Layer 2 of a small transformer language model trained on English Wikipedia (16 layers, counted from 0, width 128).
A neuron's activation on a vector x is SiLU(gate . x) times (in . x), where the dot is the dot product.

Input weights of the MLP neurons that the questions are about. A number n stands for (n - 500) times 0.0006.
n12 gate: 403 389 384 413 476 389 485 595 555 696 507 516 596 429 330 602 483 644 484 493 573 481 336 451 330 572 517 438 482 562 411 481 408 415 464 476 559 707 327 489 609 592 613 687 557 414 489 425 439 361 500 521 558 379 356 625 538 479 694 357 558 355 371 449 346 384 471 545 760 698 678 589 615 452 596 681 424 519 439 441 497 606 415 489 376 140 676 598 392 544 293 587 363 432 353 379 650 504 531 546 437 626 379 446 507 481 494 537 705 780 299 450 409 532 310 550 439 436 374 323 527 395 519 389 650 285 626 369
n48 gate: 299 413 303 571 760 347 421 466 612 570 532 686 614 412 895 449 546 416 424 774 580 579 396 429 356 512 693 863 379 604 545 484 447 570 550 569 414 679 706 531 442 434 530 454 497 343 606 481 326 493 629 617 238 428 432 480 496 387 391 476 571 213 529 467 423 550 500 659 635 446 265 590 638 548 259 313 646 528 445 409 423 642 538 338 488 477 713 416 484 582 380 504 416 614 485 348 657 587 602 504 547 323 566 575 276 483 659 375 734 556 312 479 353 481 477 480 412 508 489 346 715 707 525 397 555 504 643 443
n101 gate: 693 418 712 432 475 634 404 758 623 475 408 182 322 664 372 412 194 432 361 761 623 464 399 586 540 617 556 655 323 381 533 541 714 483 398 470 556 612 475 435 659 376 583 509 555 577 474 590 551 802 618 662 191 462 483 735 748 581 423 478 649 572 542 316 470 598 602 376 561 457 346 690 606 235 512 531 782 622 560 691 542 459 376 582 566 496 742 452 361 631 290 543 458 418 432 616 512 526 554 433 445 512 338 461 442 518 626 885 284 511 424 426 433 701 759 573 539 329 525 418 384 389 294 294 276 240 758 354
n177 gate: 332 512 614 509 624 517 422 328 706 545 529 441 236 517 439 263 484 205 515 621 521 843 270 604 363 567 362 528 542 441 275 548 547 643 500 383 457 526 628 634 736 378 699 504 398 548 595 535 448 522 782 536 587 520 462 576 596 443 879 542 395 586 375 738 641 466 673 752 554 569 540 409 459 496 304 513 540 515 418 850 585 526 559 452 544 512 516 517 666 516 404 570 328 526 207 611 472 696 310 326 594 650 318 570 448 663 415 373 796 389 741 650 424 659 415 636 579 578 457 516 528 416 408 520 473 302 557 680
n232 gate: 677 633 654 515 486 689 315 677 630 612 447 391 593 496 575 426 551 733 605 486 621 380 606 430 415 343 605 385 641 664 599 619 549 336 582 597 673 583 835 477 522 584 313 222 535 381 472 468 534 521 672 305 490 546 634 169 453 467 463 553 547 435 457 679 899 449 310 360 419 570 395 292 540 742 725 489 395 643 439 500 514 626 505 340 504 357 500 476 94 742 327 330 976 423 729 345 730 792 441 660 449 283 687 846 450 515 557 379 549 492 377 135 712 584 248 429 486 430 346 410 813 269 259 385 495 524 486 738
n270 gate: 524 439 395 665 463 481 404 618 632 646 423 337 567 538 379 595 504 725 546 654 446 572 522 556 626 810 324 570 457 531 446 604 339 534 559 742 421 598 666 563 437 545 591 374 554 684 640 663 479 514 407 420 768 452 289 609 282 361 714 204 421 455 540 428 541 355 483 657 535 444 497 709 590 477 507 428 587 581 686 639 481 479 700 552 544 600 511 303 439 417 442 135 297 642 535 417 533 496 292 479 500 533 557 576 548 557 317 527 385 458 639 341 670 602 343 595 465 553 268 652 635 493 343 489 590 717 395 364
n277 gate: 398 442 480 396 496 693 327 496 358 496 433 784 310 561 556 420 468 614 542 558 433 315 488 528 242 653 345 444 445 638 750 388 682 589 197 484 468 661 520 614 621 387 650 356 343 242 345 562 467 634 608 740 624 556 661 210 577 496 439 618 515 399 510 585 544 437 694 607 678 415 529 545 472 517 481 403 442 358 373 508 448 468 653 448 374 316 579 642 587 415 396 533 640 664 366 455 414 289 743 403 577 433 512 459 342 435 620 374 280 455 474 702 530 318 665 296 554 354 488 457 127 666 687 795 327 600 516 639
n313 gate: 661 208 491 356 473 364 629 510 122 329 486 242 703 500 723 426 637 694 643 571 773 297 592 480 628 642 630 550 399 586 702 175 364 728 384 597 582 466 605 437 418 375 414 535 478 342 533 594 390 453 196 234 476 186 562 751 285 662 403 341 398 787 385 353 601 555 457 412 272 588 487 486 496 553 474 626 517 492 453 473 528 551 239 574 644 385 550 796 60 718 614 428 390 470 588 547 397 547 500 474 491 554 734 528 368 590 653 615 642 338 485 646 234 546 773 725 395 593 428 585 541 474 117 505 373 438 611 882
n316 gate: 446 405 442 552 510 517 375 493 653 627 787 462 320 465 463 287 293 590 513 599 592 467 439 337 375 750 435 615 579 275 477 559 486 545 592 572 540 507 263 464 729 607 473 366 542 636 476 493 651 421 468 399 574 625 525 439 622 569 614 239 415 497 503 639 527 528 703 591 521 390 428 535 439 378 506 580 389 605 733 507 449 536 670 563 548 435 544 401 306 583 557 528 478 706 435 448 493 634 510 443 304 740 277 458 446 563 485 482 530 429 453 317 538 459 490 375 316 722 467 264 564 661 574 615 459 407 449 493
n12 in: 144 521 476 295 431 539 414 451 403 399 525 259 431 491 351 572 510 334 477 578 547 582 472 433 371 532 513 493 544 421 355 574 613 367 568 465 405 518 237 772 552 392 266 459 540 481 546 567 449 593 516 371 625 490 457 627 611 448 483 565 606 598 512 490 524 436 616 313 511 552 500 592 665 590 559 475 300 359 627 524 255 658 459 615 481 438 418 680 439 580 518 757 406 333 421 286 695 439 446 555 570 365 420 504 527 538 549 572 460 643 430 542 410 374 340 556 604 630 490 372 612 536 519 253 611 388 590 695
n48 in: 287 414 240 543 667 496 575 317 511 529 648 438 615 494 752 424 565 387 455 436 565 684 271 623 440 673 680 739 439 519 546 457 596 485 384 361 519 589 500 491 414 581 500 408 385 304 712 326 449 439 704 568 387 565 451 581 630 463 268 619 652 415 454 479 515 568 463 547 553 622 317 604 651 446 205 482 401 540 489 496 300 696 507 366 506 536 518 443 350 426 568 383 640 439 712 304 472 696 564 483 485 307 468 571 312 512 455 305 725 541 516 268 435 603 463 217 515 467 674 518 672 531 571 558 440 508 584 460
n101 in: 521 366 468 415 327 464 496 470 319 583 438 366 358 711 598 560 374 328 284 586 657 364 405 451 417 639 328 351 380 426 558 581 341 456 563 583 334 617 755 484 787 432 617 556 573 534 343 462 321 614 386 566 541 688 766 325 631 500 624 558 540 612 699 439 591 603 607 583 606 592 669 686 469 280 406 516 582 629 379 313 630 437 423 334 581 464 637 516 679 538 426 409 379 529 417 396 477 831 388 359 759 628 348 464 813 539 417 459 492 480 302 205 600 544 739 443 279 376 539 473 663 537 204 504 579 418 540 480
n177 in: 662 372 516 588 519 568 647 104 407 680 476 355 541 441 593 371 372 447 743 625 870 626 286 441 476 279 566 492 602 708 473 492 599 650 482 523 528 418 759 551 570 410 473 483 350 596 699 409 316 533 634 749 580 504 391 402 210 516 535 312 580 567 647 447 672 551 431 450 581 468 443 520 424 594 329 620 468 362 361 565 516 672 542 685 491 352 415 459 645 489 549 629 462 406 600 500 713 568 443 500 531 531 403 368 492 666 363 308 605 386 761 598 351 555 449 520 270 385 538 671 649 357 327 620 578 362 477 782
n232 in: 509 605 549 318 597 613 572 727 551 696 518 350 575 489 380 378 540 738 554 587 708 605 580 437 647 495 387 399 644 579 690 595 439 361 645 478 618 570 640 525 638 710 304 224 679 652 446 410 737 442 764 570 628 487 596 514 435 500 518 537 410 357 496 744 855 537 393 305 280 661 597 287 445 867 770 439 308 592 405 587 571 468 634 495 510 203 250 394 263 848 215 496 713 504 420 482 742 637 457 575 549 318 615 713 513 355 488 370 509 538 538 136 682 509 277 396 472 370 305 366 609 379 481 469 314 518 393 715
n270 in: 402 445 518 738 641 391 393 368 467 347 740 512 605 488 485 419 465 196 336 500 478 607 581 522 447 577 665 260 701 359 555 504 526 453 556 486 516 613 444 463 577 572 343 554 566 489 384 345 493 645 579 622 299 359 592 839 542 346 410 474 467 557 539 565 450 408 566 409 255 321 574 475 555 667 314 540 446 442 533 388 461 489 427 821 550 454 366 430 460 345 566 445 558 549 486 323 552 427 556 500 253 472 486 140 574 570 550 467 695 476 511 341 331 277 396 529 449 316 611 396 556 493 339 602 465 356 322 581
n277 in: 479 586 488 302 389 565 517 356 633 248 467 356 399 247 379 696 524 468 519 615 425 418 408 345 583 488 424 730 316 438 375 607 445 289 533 388 422 331 551 477 391 420 371 487 330 577 585 609 640 322 545 617 648 528 385 605 445 484 403 178 637 625 473 589 320 877 285 485 788 682 471 455 488 546 470 555 590 684 630 492 623 577 469 577 475 329 540 633 664 342 707 628 404 533 420 626 422 479 523 601 500 574 477 496 685 461 447 304 700 562 555 701 172 480 307 524 248 520 294 484 480 414 677 659 544 367 708 646
n313 in: 683 462 495 359 537 209 676 490 180 495 379 285 780 626 586 584 731 479 601 370 782 400 514 595 667 534 474 477 603 597 550 155 318 604 161 537 504 530 385 424 307 382 436 586 471 485 276 618 513 448 209 564 428 181 447 613 295 622 589 612 552 740 246 257 640 340 478 534 360 646 789 557 613 686 544 575 673 732 448 642 565 343 395 505 463 407 560 689 58 798 650 504 362 435 273 576 514 770 463 408 632 368 634 557 376 302 607 622 464 383 455 577 448 557 650 619 481 353 686 768 678 504 414 500 206 631 636 749
n316 in: 624 426 459 611 558 360 504 541 600 472 952 427 327 526 456 344 330 473 555 528 518 297 568 361 467 532 273 609 522 225 467 500 471 608 538 545 558 475 303 544 697 431 480 593 486 563 430 580 566 548 516 355 560 534 599 464 522 521 590 403 417 465 595 623 630 551 557 484 486 448 275 668 425 299 448 536 494 382 577 470 544 675 574 419 530 366 446 276 292 450 568 491 320 560 657 333 547 677 544 516 386 751 319 619 541 358 548 245 629 402 420 372 612 483 514 451 323 667 483 513 560 516 630 401 629 482 610 564

Each question shows a token from some text and the vector x that enters the MLP there. A number n stands for (n - 500) times 0.00019.

" one": 647 491 528 504 492 529 517 449 515 558 674 490 473 590 409 532 501 540 539 512 550 355 503 494 487 504 514 481 497 496 496 395 476 487 480 426 531 512 457 516 506 475 503 464 568 512 617 467 505 530 510 531 475 600 502 473 519 475 505 479 476 530 497 457 502 473 492 492 465 463 509 508 466 546 507 356 442 504 499 523 532 490 487 479 432 521 565 511 504 634 543 515 524 507 441 559 504 475 490 638 394 498 484 537 610 486 655 477 458 500 587 394 501 520 476 614 493 382 501 584 494 494 486 491 560 499 417 510
Which neuron lights up most? n232

" |": 524 497 489 486 487 476 492 503 480 531 482 503 508 492 503 557 501 520 500 477 492 451 504 474 494 532 489 478 501 486 568 448 540 519 506 503 574 502 492 519 493 508 492 583 599 500 425 494 517 422 475 557 472 450 507 481 501 487 499 492 488 511 446 577 503 634 506 517 543 509 487 530 486 465 502 407 594 498 502 524 527 695 465 512 856 490 541 460 513 499 501 419 499 489 537 510 497 496 523 544 527 501 518 484 518 512 471 490 440 500 544 543 500 497 508 536 503 494 499 536 501 505 540 494 507 501 420 503
Which neuron fires most, and how strongly? n12, at about 2.5e-05

"ua": 512 497 501 502 524 441 455 506 428 369 507 514 482 483 477 485 500 535 497 497 470 587 475 517 485 529 490 476 499 510 460 439 477 475 485 450 544 493 549 510 504 537 491 600 590 509 511 499 460 504 490 557 495 459 472 558 474 383 498 509 508 500 478 509 500 596 511 552 491 492 495 517 455 550 483 425 503 507 504 525 436 425 604 460 546 512 448 461 492 505 457 465 506 510 513 414 499 487 496 343 477 502 509 493 581 521 355 515 590 498 500 584 499 476 478 618 538 378 500 531 500 503 555 512 598 500 416 492
Which neuron lights up most? n270

"or": 449 495 509 556 422 460 498 505 478 607 589 511 525 569 460 681 499 539 485 489 481 479 498 500 517 517 532 521 497 550 580 514 454 506 465 498 511 464 479 496 507 515 495 428 584 488 578 433 504 384 511 204 578 484 492 387 500 461 499 499 493 473 482 501 493 522 503 454 515 476 520 520 489 525 493 521 395 505 494 390 417 477 426 496 481 503 538 554 503 533 498 492 518 500 544 544 497 703 580 590 435 501 537 459 416 448 411 543 609 497 446 531 499 492 489 440 539 535 498 498 500 506 600 507 486 499 472 511
Which three neurons fire most, strongest first? n177, n101, n232

"el": 541 498 497 552 510 385 499 379 548 358 387 507 487 461 493 707 500 449 454 479 455 542 500 482 520 457 543 526 500 535 495 519 610 532 477 540 467 517 531 499 503 496 498 527 592 491 531 488 490 364 499 286 542 504 500 486 493 481 514 487 496 515 517 482 497 507 506 412 549 497 531 481 520 558 489 448 516 499 501 541 432 486 541 479 403 496 492 564 533 553 504 541 462 513 495 520 498 581 495 370 539 506 507 610 425 456 294 472 459 498 538 545 499 497 516 466 493 481 499 535 496 508 420 494 550 500 552 501
Which neuron lights up most? n316

"ens": 635 512 445 516 491 451 507 492 390 543 719 489 517 508 530 550 498 465 487 482 514 522 505 522 513 469 621 409 501 449 485 517 440 537 415 468 521 544 493 500 502 525 508 583 574 493 554 482 460 351 459 514 479 562 480 427 516 471 486 509 488 541 489 382 512 347 507 502 432 524 527 498 541 475 497 515 488 495 499 432 535 463 470 542 413 492 423 497 517 502 518 490 501 501 418 419 500 468 451 482 726 506 477 538 463 421 475 474 486 498 459 346 499 504 431 529 455 522 499 581 495 503 446 510 485 500 486 502
Which neuron lights up most? n277

".": 444 491 518 495 478 568 493 577 475 499 475 500 491 412 465 464 501 474 500 443 488 455 520 535 494 407 586 524 501 488 465 460 613 528 531 552 504 474 501 511 501 501 483 569 569 494 519 503 487 413 466 609 532 358 502 520 493 641 488 511 499 527 458 477 501 562 502 493 426 434 494 506 515 411 511 285 539 498 499 438 475 741 458 508 392 493 488 493 494 549 521 349 506 507 436 534 502 490 470 495 526 502 497 383 439 468 402 464 433 499 476 522 499 506 431 523 477 437 500 452 499 507 469 514 512 499 421 495
Which neuron lights up most? n316

" ": 497 499 523 513 525 476 499 470 492 510 482 500 510 458 420 342 501 502 488 479 483 499 507 563 429 488 543 528 500 472 502 485 448 525 488 480 542 532 502 507 499 501 487 569 540 483 442 521 517 512 497 552 523 506 495 497 487 429 497 494 492 510 550 440 502 401 486 521 532 500 524 522 600 496 494 426 474 499 499 461 486 552 458 497 691 498 490 508 502 542 476 467 516 497 555 441 499 554 529 690 529 508 519 447 522 469 447 516 433 502 471 570 498 504 507 456 532 456 501 470 498 503 380 509 486 499 437 505
Which neuron lights up most? n270

"ission": 463 502 475 529 435 459 516 574 523 527 372 501 514 476 516 344 501 514 451 546 460 558 505 503 497 480 479 476 500 460 535 556 549 480 513 491 542 531 481 515 496 508 497 466 577 502 562 472 476 473 482 305 424 549 508 662 532 506 499 491 453 508 508 527 524 435 507 454 476 502 489 495 523 450 497 499 450 502 501 402 443 260 494 440 204 508 540 516 523 436 527 465 496 501 436 494 498 540 534 458 532 497 477 445 487 537 417 514 458 498 544 526 499 496 451 621 519 606 502 487 501 494 421 499 463 499 533 486
Which neuron lights up most? n277

"1": 542 490 442 511 430 482 506 550 604 607 522 502 509 530 443 422 501 440 511 524 502 534 492 540 501 534 381 575 499 537 426 507 467 526 481 428 576 525 491 519 498 484 505 613 526 503 418 488 515 560 470 573 557 528 495 492 483 499 473 504 473 497 592 519 523 713 499 507 504 517 514 471 532 452 475 351 441 500 498 494 480 371 381 513 842 497 442 515 498 557 530 617 536 500 497 443 498 289 500 614 422 496 504 495 526 486 555 511 412 500 578 535 500 494 461 507 542 435 501 480 493 504 468 502 560 499 541 495
Which two neurons fire most, strongest first? n313, n48

" the": 478 491 526 549 520 473 515 518 518 514 400 500 494 495 486 500 500 489 512 470 500 446 499 456 491 461 588 489 500 484 485 523 482 505 505 488 546 502 510 516 499 514 502 499 582 500 504 496 510 544 482 511 481 559 492 500 506 504 499 495 499 489 553 496 506 391 505 509 539 503 492 498 474 498 501 469 444 523 501 527 502 890 469 488 516 513 572 496 498 505 486 495 493 498 447 503 501 479 405 541 611 499 505 563 582 515 555 525 476 502 538 479 498 506 486 512 526 455 499 479 499 500 504 495 482 500 501 502
Which neuron fires most, and how strongly? n12, at about 3.1e-05

"ay": 508 512 467 559 478 472 551 491 512 633 414 499 532 517 469 314 500 576 475 503 466 436 516 465 516 472 469 481 495 447 554 511 486 511 509 559 498 527 542 499 509 502 501 532 608 501 509 476 486 506 506 348 398 392 498 593 525 506 477 489 502 543 545 477 503 454 486 520 503 507 497 489 470 468 486 559 515 500 495 469 501 572 417 488 388 490 479 492 495 537 524 534 472 498 614 521 498 462 438 546 403 499 494 536 481 468 427 510 527 498 420 434 498 498 512 566 434 461 499 394 500 498 535 497 583 501 486 502
Which two neurons fire most, strongest first? n277, n316

"ab": 331 506 470 489 449 570 490 511 509 743 453 492 478 518 473 309 500 497 485 447 425 564 485 495 505 526 518 483 501 513 546 543 401 486 548 480 563 537 468 483 521 482 510 651 567 495 540 480 495 476 543 568 507 511 536 474 491 409 500 509 497 498 457 467 487 499 495 561 511 517 514 480 538 489 486 571 442 501 495 427 523 498 440 456 520 499 580 501 501 498 483 520 468 486 404 511 500 417 440 432 473 508 512 392 536 472 453 519 618 497 507 503 499 498 456 463 484 421 503 362 504 510 588 508 481 501 478 484
Which neuron fires most, and how strongly? n313, at about 0.0002

"roy": 496 511 514 467 438 510 514 560 528 462 532 502 536 582 522 335 501 572 433 541 515 490 502 475 495 523 429 520 495 410 594 422 466 547 535 516 513 484 480 505 508 437 508 519 582 509 509 507 474 279 509 381 498 525 516 371 527 477 470 493 499 525 545 434 508 614 486 472 508 491 502 513 528 452 486 529 500 499 499 411 466 525 480 479 417 498 414 484 508 475 474 498 459 501 491 475 498 373 491 470 527 493 459 572 522 545 447 532 432 500 399 481 501 476 422 569 436 407 502 538 498 501 655 519 435 499 494 499
Which neuron lights up most? n177

"n": 474 491 520 572 493 544 432 455 557 439 378 502 518 522 467 592 498 551 465 489 517 423 504 511 491 653 674 553 499 561 482 476 417 499 505 468 504 487 538 501 505 470 503 476 591 514 462 529 500 431 485 426 424 490 488 373 505 429 512 499 535 511 419 395 496 593 499 479 491 489 529 479 502 533 507 502 479 499 497 543 570 482 345 504 447 501 519 476 502 526 495 434 505 509 453 546 500 400 476 445 476 504 512 522 542 496 475 575 578 497 475 565 498 469 413 440 493 575 499 540 492 506 542 498 504 500 515 498
Which two neurons fire most, strongest first? n316, n177

"0": 520 504 431 492 530 472 526 497 470 623 447 500 476 515 331 335 501 504 514 516 499 495 498 548 494 534 596 416 498 501 455 538 480 472 574 484 560 532 484 514 497 505 499 584 549 502 393 519 499 678 493 640 478 328 520 511 514 427 491 520 461 530 596 493 503 604 509 525 401 532 493 503 488 609 497 431 560 503 493 470 408 474 478 557 754 509 440 485 494 526 470 571 477 506 567 513 502 254 461 536 422 501 492 490 545 469 548 489 488 501 559 681 499 502 545 393 441 458 501 654 502 508 498 504 552 499 502 490
Which neuron lights up most? n48

" In": 481 511 590 489 440 513 511 655 540 548 455 501 493 472 472 503 501 541 554 479 433 457 490 495 495 491 549 474 503 569 488 520 645 452 510 507 533 455 483 494 495 495 504 619 587 490 542 457 477 477 473 559 418 541 481 609 468 423 505 504 491 522 513 554 505 524 491 573 529 438 525 532 472 518 466 519 480 501 493 535 497 579 526 527 278 521 483 498 487 456 537 492 481 496 523 532 499 392 558 624 489 501 464 648 587 567 476 531 435 500 531 384 500 510 438 511 519 529 499 467 499 502 465 483 411 501 463 503
Which neuron fires most, and how strongly? n313, at about 0.00013

" of": 434 511 500 459 550 550 475 540 502 497 345 489 489 521 498 456 501 558 534 501 489 520 503 481 518 524 489 513 498 506 504 454 525 488 469 495 527 479 485 509 503 431 507 479 581 499 429 498 513 571 496 519 533 529 492 450 506 451 518 515 504 483 470 512 497 641 500 526 573 555 525 521 482 506 478 426 514 502 501 474 417 958 514 497 304 509 482 503 502 451 476 516 514 506 554 529 503 485 489 530 554 502 486 455 499 427 507 535 464 500 480 466 498 492 504 547 567 653 500 457 502 503 442 503 406 500 463 498
Which neuron lights up most? n313